Layer 23 of a small transformer language model trained on English Wikipedia (26 layers, counted from 0, width 128). Numbers have three digits each and are written without spaces.
Take only the direct path to the model's output, skipping the later layers: a vector added to the residual stream pushes a token's score in proportion to its dot product with that token's output vector.

Output vectors of the tokens that the questions are about. A number n stands for (n - 500) times 0.0027.
" student": 601517545373542663510698454287415487697466509605638437460472296506295414560528292534497525473642428530371572548434462608426593433623419489668729526407385471473487474431639504459320579310443461533520462394617603543619418401509635476512650475439202365675433483585397553520710641378417545661433299394559388570447563623508441478785554435518394535609685591321504325441583648369444590570648
"′": 678557421420609477547428517500712608442411697528345383443738548517423535600493412220453556548728351446385517591664398433388490686638429525564616704429396528710328460402507672411354355313515462627662503536645616516572557546454440831612692463461366311461608642371698631513639271535458443429399412357582582421551526540598344570899596561595275404617509548415409521518444361211259602542666
"ified": 467566512451440562596496539474362599566409724422542204661604440366461545545776601461353356656753536490212692572312506525314386466384526492665641368531464455350489539413400500451212557452445354525713584408489723726644726682406471531710536456589526662522671368415535555471556506648482487517379445439584366565369592459405715290731634747381368369565518434381348466509519408219331446351650
"ning": 756477466345598555386514635589566541473580615451452378412579382396539447375500360146547469513578317476394449503698563537434516397551567621577584550794440517460398502418533413468291571614580550562418451512679675627358411507410526597733805503481449262694472678630435661377708358578548157360386563407535426541278578512593481466552395255422427634446538342523388598494537413229347553775520
"°": 611349539153342483592747550469684623573540667473489288547625396527406617605583418270482308513758336441319628425622404376482466503631376484496599558440485360550274520497557408399374424282656286711516423578468561326476444497474404597716506389490271546411633377482420488384595673455550559456435577478654508651599544491485367584753523432714345555565443534477424571412291470277413411574757
" County": 738743415431491395655640388367566512361456614713515439547513461662312424526705533348655449450485558431561532473602456517314456458450446624618379624467378347542494634619473557478422452527540379500508404420555626376345400484318461562530500361521401522400425344467531429490475413500331466403384500474580414539401531462541560535712507443299452576495564557456355475498530548554304514505417
" she": 659543539403481535431485408530565529538341532443548507505463461458350467493650472548441473402544735357248558267522618658480772461623496611493478686468474510532561409397480461479432574532296367635447387593486617671543664304697662560429616490475282465561454535577618622522495500570404643500467432524527479451456508431327445407658510489515451431563377630463443321375615356399394670602686
" is": 648399353402580585482376538479522324598334465562347481580462642553301463429487678532528382551568711463363601490598427513476566422379575546568369515560526469558478452487514406520600508359492411512370653372466539478567474585605598576522547466525606358588424460409713537509639595422489620466382516370416557474456607473398357552558592523456424578472464588365445451513523562568488492572632
"é": 464506538473664519505549401399513509666665679576385496411576433593527498500479395375610539562446508787416592622467505541335513482423457552632540461494437570631443494483385586482334444635420352679349428555398545549458526749542444573514608373604412579491484577347578537503648572630338430603390463465607476516698467562374562580544498379608358357529476349285375500594390544500422583666442
"”": 573500487159359519553597481621453689473425606559588514745566496457210322644576451030528430461521642500245478614493350479453328615504328486532627530561427537507154475462577320462304785391500228629335363335345604555630604519611336675537566523373220530453544582625311454387486758635300435372311436287521436553456449701372479676901670466386403484518477464469337401459731133168321476551743
" Class": 572516574283372462447582641480517427519547570574596468487445299456310430621655317415502471540516304502443496552586484476411538534659407515557316465414314514419505480388564705473536524467497450592484415563506647509381506609289458554521553454517438521480431504567546575515526459525540527542441542403578431409469595571395715563665573429513481590460527556388349449517559451310505564432431
"\n": 454391507604268502655448541369449620535586526701440603654583582517505411619446543561479540589453473618572585497418517381571583439553651581340414492679601694528627540644580357504581443562529607413365436351457516486611474587480508534570540401496439454667517479369497609569536632587584632332514631402605573393449481390693360560588608528442511380591320639572360549434445485560500640461455
" name": 461405590347485653430540404449405671525580486453784296579338519624216437565615457530466565469714436546183535500761549349298600576651472507554421673564455542484453538448535433487530574539514465614503674422305657588418432453548463476378552459661428442503505418725534672455784572446435566582394631417669272597422456467522511472633401467468470561417364517427332555671542403363476319473683
" its": 643639355373488510472638541416477500587554540646617375425617456623297283479576472477521471533750528292346412393698478461476514505541552567503475328573572557451363519373542367479260500574484298629603553362380682638455549466413703579548654563376493633527350583471614438473401474497377484551507435295635346535658632461500410558611604557470528575338401462387451326518481494413588353591559
" ==": 638562699338472617429580430471494329698455532429455585676544395521356435651713444148567465460691721569336455394700506509305455592511526471717530490379404404670378389417630458429277629626454500508450603360327628335548536229517458365416725439513474538425591638494465503602469553726589584535320545354523587545594369704607655578650476633415436679722630559559281373411753482412436428364583
"ay": 558609556572585466607451546477379423644585612588587496391563444503425513651650441332492463563475616594505475418558592609345614527516431496420376482424688510314258528387600637491424574536654263548538524484415487328385718361470432515449673436597432376762382585636457506503587420500311471525330435446643232742564465666336686470648573500428381393403422517402366582546419381354393588396347
" you": 690551469331421649530701500434520556486497522599519332561461486586280517590515466449492466471385576641370570511557474665442442535546262559604755550631596447472406485582552366472397584461382486562456418353464666774513537250640466475552583505551328452588391590482500545513703436447430497616433479458466353460493449456575362572689512508339403348326444465244376404392640367347508568594605
"]": 530676635288354529531664439584300554474493540535537402466574313450215575593547443213756399645459744684294556418479569318479250477621336624697585723647511374355230408380569477457394640422314372545428424341521570633670661474745349831386591427412374601457673559534489584524547469578503454365295640341391509609434404756321461667837471314556423418609497504436316669339572512472573601608649
" score": 794536600440623579318613521533366487526522478587398507625493325509328513614512418505419390447583525442296572669322583618387538425610342657549700409652444536510461440582528649454471375662382462514559370366570609472578743514565546271534756599477529622455531544426503462370846584394562462647373579377505553418515606681407560468792437526431460512388515572393414634474385314474443530408447

Output weights of attention head 0. The head adds the sum of these rows, row i times number i of z. A number n stands for (n - 500) times 0.0057.
o0: 571634575504489630360666554444487442629552649433521534411299337672671538484647581571656523651667465487431478617628585369421648186499633390657383490082599479555459554433415482829330348509445310524382714380604196443377535514335720460348385687505422665338523604511510566544438670602339514713651773461383486540420446667430549493544553530561526835577823479515429572593551769723676467598361
o1: 583579473413537350221332619580512640450421504517592712539616527607721617477526574569379437311498662502600701576342498800442691758449477478349570512874551715365570481401342436454580439586404634470633532577424672622508556607472428293423621320446321328599669684601599680467476147484473679438628318425420204508373410525493557469388588484457445373372268577695454551289453290286468374576548
o2: 386557296497344670649400502513410502322496351551520516508503573468254267467646581533462586436481445592397694636529482531571514532628282557515597459554420483448639459489574243647684495523707453604381592395490567440344407701413597500401646318707433537469466673529412418496669213253579362380634455395454320347495511412567367355564679544471489743461524449614594536547371495435595509619671
o3: 420538473420746785594418623470403440580543403432494543511679439622579600498560576516555346472614548234509535449508511812417546517520747453383448431210497597299510595422531541544462484501498521690404385595531678328525516543511562679452414320482602466715540563701477556479366548667610605606452579716639618516357540639360512533612660474674671598347375459571517413734412445298270513321386
o4: 333368495546324441604601482494438678318646616688598515484353769448562447380516530346302452438420357559506305646532426760354546515583112458487740411526618393472587546417496389539639551594685472709726504717517540726323407548432421551652357545563481574440331410494504325500671345416484414382394504457544446637545566277480446621603529567543420296308341445709433316656562366518461611623707
o5: 566425388485357318437442585654511484486569335749440450562708598616374344366386512703480382506626357356749320442466366585440448516446518728511316427413564475620470570805405623771500499580716515396539698564674587488390332821580442472646557520538608592637373544311662532411757483464409512359725439429704650472382409357652274668540424465555547469480426487518566595671427509569458694410390
o6: 590425455613551617251498456513527506561502352613496344484320481452219443404348688626496284530393523415501374575577458446431467405465543554518429336441515335637480514459464621594346491562449250491546487533474712611691744591654611496690469492568570504745601528560358423785597353643725232581541671340567545573454725544375553523585464338299525497519543436431619626459557472581510501325358
o7: 419392570336329450504515576395490566576671696331542736489463479538357574402544559608579609597741658664327472427564462408438462546590631510595322478691582498438410649351518144380236751630661373362502524637329431350517741432376630434422368614382344504450367496606628534655368496556644782421425449486496624639597400568329630518430584464824695820417606252801445476358525768550707451669517
o8: 664391402559590693360537642550576298353444539593512435489438337380767681519463408546490554451705619465548420457613749613521633656477595413577386441515507693611466537717382341496636713545500434705425623536658595502738566278558472539772637585714281544434437538569575538325521730429482508617329477689394681437571663415460496555302610539526489582463619288608421391758510372427619517489482
o9: 483518588373547372423551497492576483546510295448388564673523373342366536417507526262424367308499464304534591346589616557558514450450741516578474427426441468623410324127362396482589632493309449399494556697326586510602521372702680498396618728530346561490590585487485739508346536586325609645359255612391631663586696505394520446405467426540446778718690689610506620247483572352428338496615
o10: 340606410497379460435645544429397558319583444588627479492568547570257615394387654563502499346473385577384665471526313436472333609511318481534583460548267581514409472527200464351372522518456614452545594478578322543567302380478413494453612459538523364414579599507683437396367561435713547312498494485517598369613432546439304727434462466457362362521536368476238426610502570370485543529599
o11: 468468364685473461558377387596611438470650702467504509506673475506376469411120472485320497565484517663594210593406219693554434567332389538439508458365458465618554576649673738402565298626379522661474569516594629407486528692633576556515391485616753479527390569210780434432675397455540601361555555569553590615391375441548366569445737480476520283523411447657528586550368390608399800447435
o12: 491415482426356307514576577624454361337264317577595540308640649602565525446602708555549455575609517518526403464637522496574317610328490524493555733410227608499573535442436717330564505544571508408527440270413658536521571255581489434549370531611323553725460637352273553494579646421394460537595538415413414633452328516564519602580217591407425314466740367625493547293516470558517369518488
o13: 689597560513599505375527473580791493485440899512321621478256349382393468554351647526574306726668456289466467409472521405445502524624753468559405427515679585538404394450404489291484421650760442573587513382420255225388481420419587385337697412550665579421454441394394462528408631551460455471544622382481631597597588496674460562331453585532598425658622427340387340651475515718405586490428
o14: 624402571290465425551371464602619690600555345405438657447498548371473487628471399579302563425680565499607635355383510484742515461705428631565540671581352659631494416633432450661484662533467789397371403764232708533539328301420378483451367383540527458634404364534532487411340608508702559594513399400470314517542734466511402385444433247494299428547439531184592479671610333465558773406700
o15: 535578778393634417403719462274599470649526392325552659447542385521751542606590470469474542306434610444592437369339545579539494538700695373441625447392339676612429491369504555623492564456468654529559421619697353393272691430583568163659336409509544500443647532493326455318304637631287411539654600585366740508458314449418568602650251499601450493643499511599443528356520430277344507376188
o16: 371406494312411461537598357582459447487644370491340501732204406361469451655697474387746407437548453583465410408467450393718455385563579526595426547500512495550492485482308203710333821518427548410544472383362463376678379709326317324564548647529202500485637532527379430698364545338450357756377475660442385579552421531559424499541419651467564312544526585453581394314712415396435313536362
o17: 589623622712499453771514430433474466516677228500469373160404433565535530721326516465620484770348332633624196562528332416482469461476565428470676531512586633420391549449687452101453612640462734356505391624399380318451682495325530481530737560614595599448498359576618321543616582342458115314663556311412417584479473560660621573485270398377572573567498346246377578634280556382631444510462
o18: 248592438319622459614391481603402681509482482515439656468487508633515584509770276419379503501564539480537550611470447559644405540707532315668602446839492263611482484332434466512538631463338448487296511240629404462350441586491442503719499529454363519520425322482346417235488691430370720755577361564611302373531539678554665446397650530617525445321409510399418466537585476506470372716510
o19: 515602489708551711697625424475666411640474604317571417424357544441566694535846497486601697432306627553438364241420445571534556556503481447627619579498559455580557546513404385387301595390269710479460480616713372752484638179791483410575535406815500415476650399511521772515404527579363419486610584842441546427545635405336509625513388399405543363490524591403418698402475461463318551449480
o20: 356381480335441577683461606467531538238494400481534450576448504460472648420542389309242391532825535524637477436382479608545550529686457654523487447694685441583773433237297556733279586508541628329618607605401527575580652505556610402601592522372319438757462450693682471714539465561536608521415350474766356360519620545477457410425506398627596399546347506462741363532428661534583390538807
o21: 498449198576602381332562355688424460281564776642532312574264557458651420534313532662334587534679425548602316692565559349530551415531379556515513465567354485447627704501700598411331330529802388629606551234940558533511534653589771550534538484324400791459203512636558228579360489594512419427510625312512445623624531597593486496425622316499563332516446413674432456687323668432409427487498
o22: 443564331495255363523560489559539548562530660459323577328575286472579400405600376440398453369709594371391315605449554439287463583652348562598423514780496359409590372423547624649532478377608363257469662395550393654477553716319446470480505615221380281203431635471595483297243269586493594427611381485514265604729505551393600436545657433530478408583384627548498577460579655703487632493719
o23: 384422419400680580499586594443449409469461386625352567399473544574288467683322682467390587755494376535508443760630664301386621364570609388631401389423573539331368621522598473424583463623356484487469488406756464370484336480528432634408438386616388414257480517554508468394491387340438201577527646480547588666513608625574487564436542635428506458421648402457310534590555543464564650655374
o24: 675389841573374334594723502530431572274387758545509594587449393454586585527593574364654541438309570623609581594691575369568315320625329551643611521533563485402492398468452361806572581669555510361499371623603373505384333412578257589285405552538523516321774672572523782414645387558532330416597621641488599364485240446694581515578436690453344537303496500626196680398513364302499567510304
o25: 455461329496792375525364491419598620535661557558691690277429476401386178300203353736299485557516436522432469699169191718319476409415427467491425535649309357397454595598691689635389495449602357533590545585482514488444535753359403554425483428625483380603344428409726506322614411415736485144644344392657439526575705412299504430598556464659447431405350528489721533590165659555530718298607
o26: 602457591492043574240494530643646593559437627388411434273437497641649493483466316349525460554638539435522023313393507424658539345335590479571331429490469480395341462457457461576325656408490455618650445456543483437466550365539492400557711462472448579591559516549427541530192579519409497476543454813478398523608538396521674267587283609501562575687591441502401373357484681480484550528622
o27: 562473254548392395547608692582454372523345536565546544682490564449644248398334652576539422302269441625742464443352528555584445634667221475434552388775642748424456562889491459533421547483634659398459255293622749443446509569385444513455458410604532523682362457415613331666565614521432548493407711396327446365659657438546359567579634254632534418379427511508490708575701647395380472396614
o28: 552449357287604590510268441583615596715329567389528505588387459433355494347514474546407532377666756305679599746576586600496505414545581395498586445660343555554470449475292318202474542389346540556501718722348129475297498503500510419580675723377635542603367370547714497554679507456469599482439407428503486546559581405529348415332295461608610676332385517404434523310467529478688430552652
o29: 448389573315401465402435504415323498566438317635450720715418644425626367516458380680440432492844568430625577444158439613501538333517536545465496555673511372495471582211643465377698539444723478385603622372324625450451463568378534559546240521613491674671491425434566406530567598549481582739707577451506413444672556276344477530620529221497474600504441591565499581271556587346596454628744
o30: 423468530678541673346526590519377762562403406477588536312375424527537466448574273450450520617332565637392381690425568488469630438524262358618553469365591575314616524496605499381574410414456557363355529603515511479406584351545457716537372398590489453379356512494563627494704401555633510521577602463387634361320470364304509446506603179604515386500327734455504503509484644474490427509514
o31: 503386781595303797538389725474687411413303419445512662695361272566636507396690639437663411482574510280514572138590703612662561407396934291777384492315521387427474505415593525397489590505225560507353363663336471365331559409520478516093449840575343605533686309682533632501330664693621707557355587650400386715380732678228657454482380448731692635688621568664473455597571543412476455302204

Each question shows a token from some text and the vector z that the head gathered there. A number n stands for (n - 500) times 0.009.

"ical": 473345637657523539469500544576508474500547440597552405581537567492433553655563524524477467512472
Which of these tokens does it push up most? "°"

"le": 479591617497297570620440406697438261528339361624773220555582586303650531720662362509628627426499
Pushed down most: "é"

"9": 479629609481481754475470441520219102206589645494581416148370562395650699774590430710592384563273
Which of these tokens does it push up most? "ning"

" free": 542455545526390538616385592588524403468457366573475520491558496466560591522589472537486643460524
Which of these tokens does it push up most? " score"

"35": 491404470623328525531566503520503480507440432566500493556633562393575525689575474489319483450520
Which three tokens does it push up most, strongest first? "]", " ==", "ay"

"th": 534527539580462515608467407572463485458432306562529459586558482441529492589557500493478534389490
Pushed down most: "\n"

".": 477482533549305564637418593590489428470501389581462483462564607474571639545639512575418658513530
Which of these tokens does it push up most? " score"

" ch": 474453587562379569493499500523500394570446491591457456476570522416519486540539440460446603531543
Which two tokens does it push up most, strongest first? " she", " =="

"\n": 563481541667507530595479482533437527356450340527458487564555503493571546690545533478413527398506
Which of these tokens does it push up most? "ay"

"3": 542423520625441563596498392511473454542406380544550544515569533461574551646628536488363492459548
Which of these tokens does it push up most? "]"

" play": 476518524544284549602431592550473458502504394563479483472582601487521603539640525579430653484515
Pushed down most: "”"

"==": 451414560592485590468426480446485440399516461544512560489474532505536432709577429576409524569406
Which of these tokens does it push up most? "\n"

"21": 490611611507458746495490463523243128265584628495593426188385572385650690769577434673574410573324
Which two tokens does it push up most, strongest first? "ning", "\n"

"act": 569224557521491590531625446438484528511544301784530476724644586400444529629645453628504447527340
Pushed down most: " she"

" a": 550510534520373520612453475484504330484493489523519475502577521489481533555566486507455576454549
Pushed down most: "′"

" during": 481491587510385458508486507546424425488421425664541497535627524505462646634562433500388607500660
Pushed down most: " its"

"low": 536428577518355586673347648581576394387440337548487520523446477418575624470620503594562702426517
Which two tokens does it push up most, strongest first? " is", " score"

"ack": 511529662470491588492533600482414273557470643507483536467592448462507525630546444383459577511629
Which of these tokens does it push up most? " name"

"n": 478300672676501556412552557527541423540519459649617382591611604516427547695566575491479455508408
Which of these tokens does it push up most? "°"

"ning": 704308549633331626442373519542551578550672489639610472283767247427307608631563427436174378460499
Pushed down most: " its"

"te": 541410573519356568669354640578567392395458334540479521511461479417570632470626495592559704426521
Which two tokens does it push up most, strongest first? " is", " score"

"amp": 413385592583380597621510534479465358487553454569570355533615525420577720670744507559307613528512
Which three tokens does it push up most, strongest first? " Class", "]", " County"

"ut": 470589569471427578580536513493536385491417467571471379488485475574561606534662511426541595475501
Which of these tokens does it push up most? " its"

"S": 458595592521421591611434408494417343451516509598619424417629567386517593742492460609463481419440
Which of these tokens does it push up most? " you"

"1": 495571610561404676605498485510396262480533567569645423376550592358579615759520445564478512510474
Which of these tokens does it push up most? "ning"

"s": 462433596632395644654609429516399312478480346555598498491612539441471624788736375627299607458537
Pushed down most: " she"

" War": 609178567467359591509748438473544476356554323744537401735751489311662572534750465537451605558328
Which of these tokens does it push up most? "é"

"er": 520534798556505617580603704480482178514444625627591418481665651422490610785555411429446618544605
Which two tokens does it push up most, strongest first? " name", " she"

"ver": 509449522554564505758461211621529491457438145587686472755421527335486482464536427532465504404535
Which two tokens does it push up most, strongest first? "”", "ified"

" |": 544405484611490521556489430517462489551423377574534549525561549463548527666602500467391481443524
Pushed down most: " is"

"===": 560504562727622541605501456560402515288480351506403485580574487507513502650555523481392564396524
Which two tokens does it push up most, strongest first? "ay", "ified"

"90": 505553609579379643602519483491415275517548561558634423397553596381586624731507463563482512520490
Pushed down most: "é"

"em": 660125607469419621520775403480555464316561295769539410756747487305691567498816471553477578586267
Which of these tokens does it push up most? "é"

"N": 492570603555411641571487462514360265425539534555605439366533574386576636741527460601483468511449
Which of these tokens does it push up most? "ning"

" st": 534477540575500570657508406583480420499457326586603458591529534395495548669549425484432537457528
Pushed down most: "′"

"y": 542421612578471671526670354573509425527563389631628428576570559486539613573595421556307521436493
Which of these tokens does it push up most? " County"

"ch": 451333655647457573470543537487495460510563447615513363579650617429438507668576526530443403526458
Which of these tokens does it push up most? "°"

",": 434680629477367564553470430693397352513456531551539515453611355448558462367621475515415606444498
Pushed down most: "é"

"ot": 386339568549404590563516554517497410471502466612553329540611539428586714665775488520311624525512
Which of these tokens does it push up most? " Class"

" Win": 476359493563389566501529466504441476539489383559579452573513622464460597639600461526448486372435
Which of these tokens does it push up most? " County"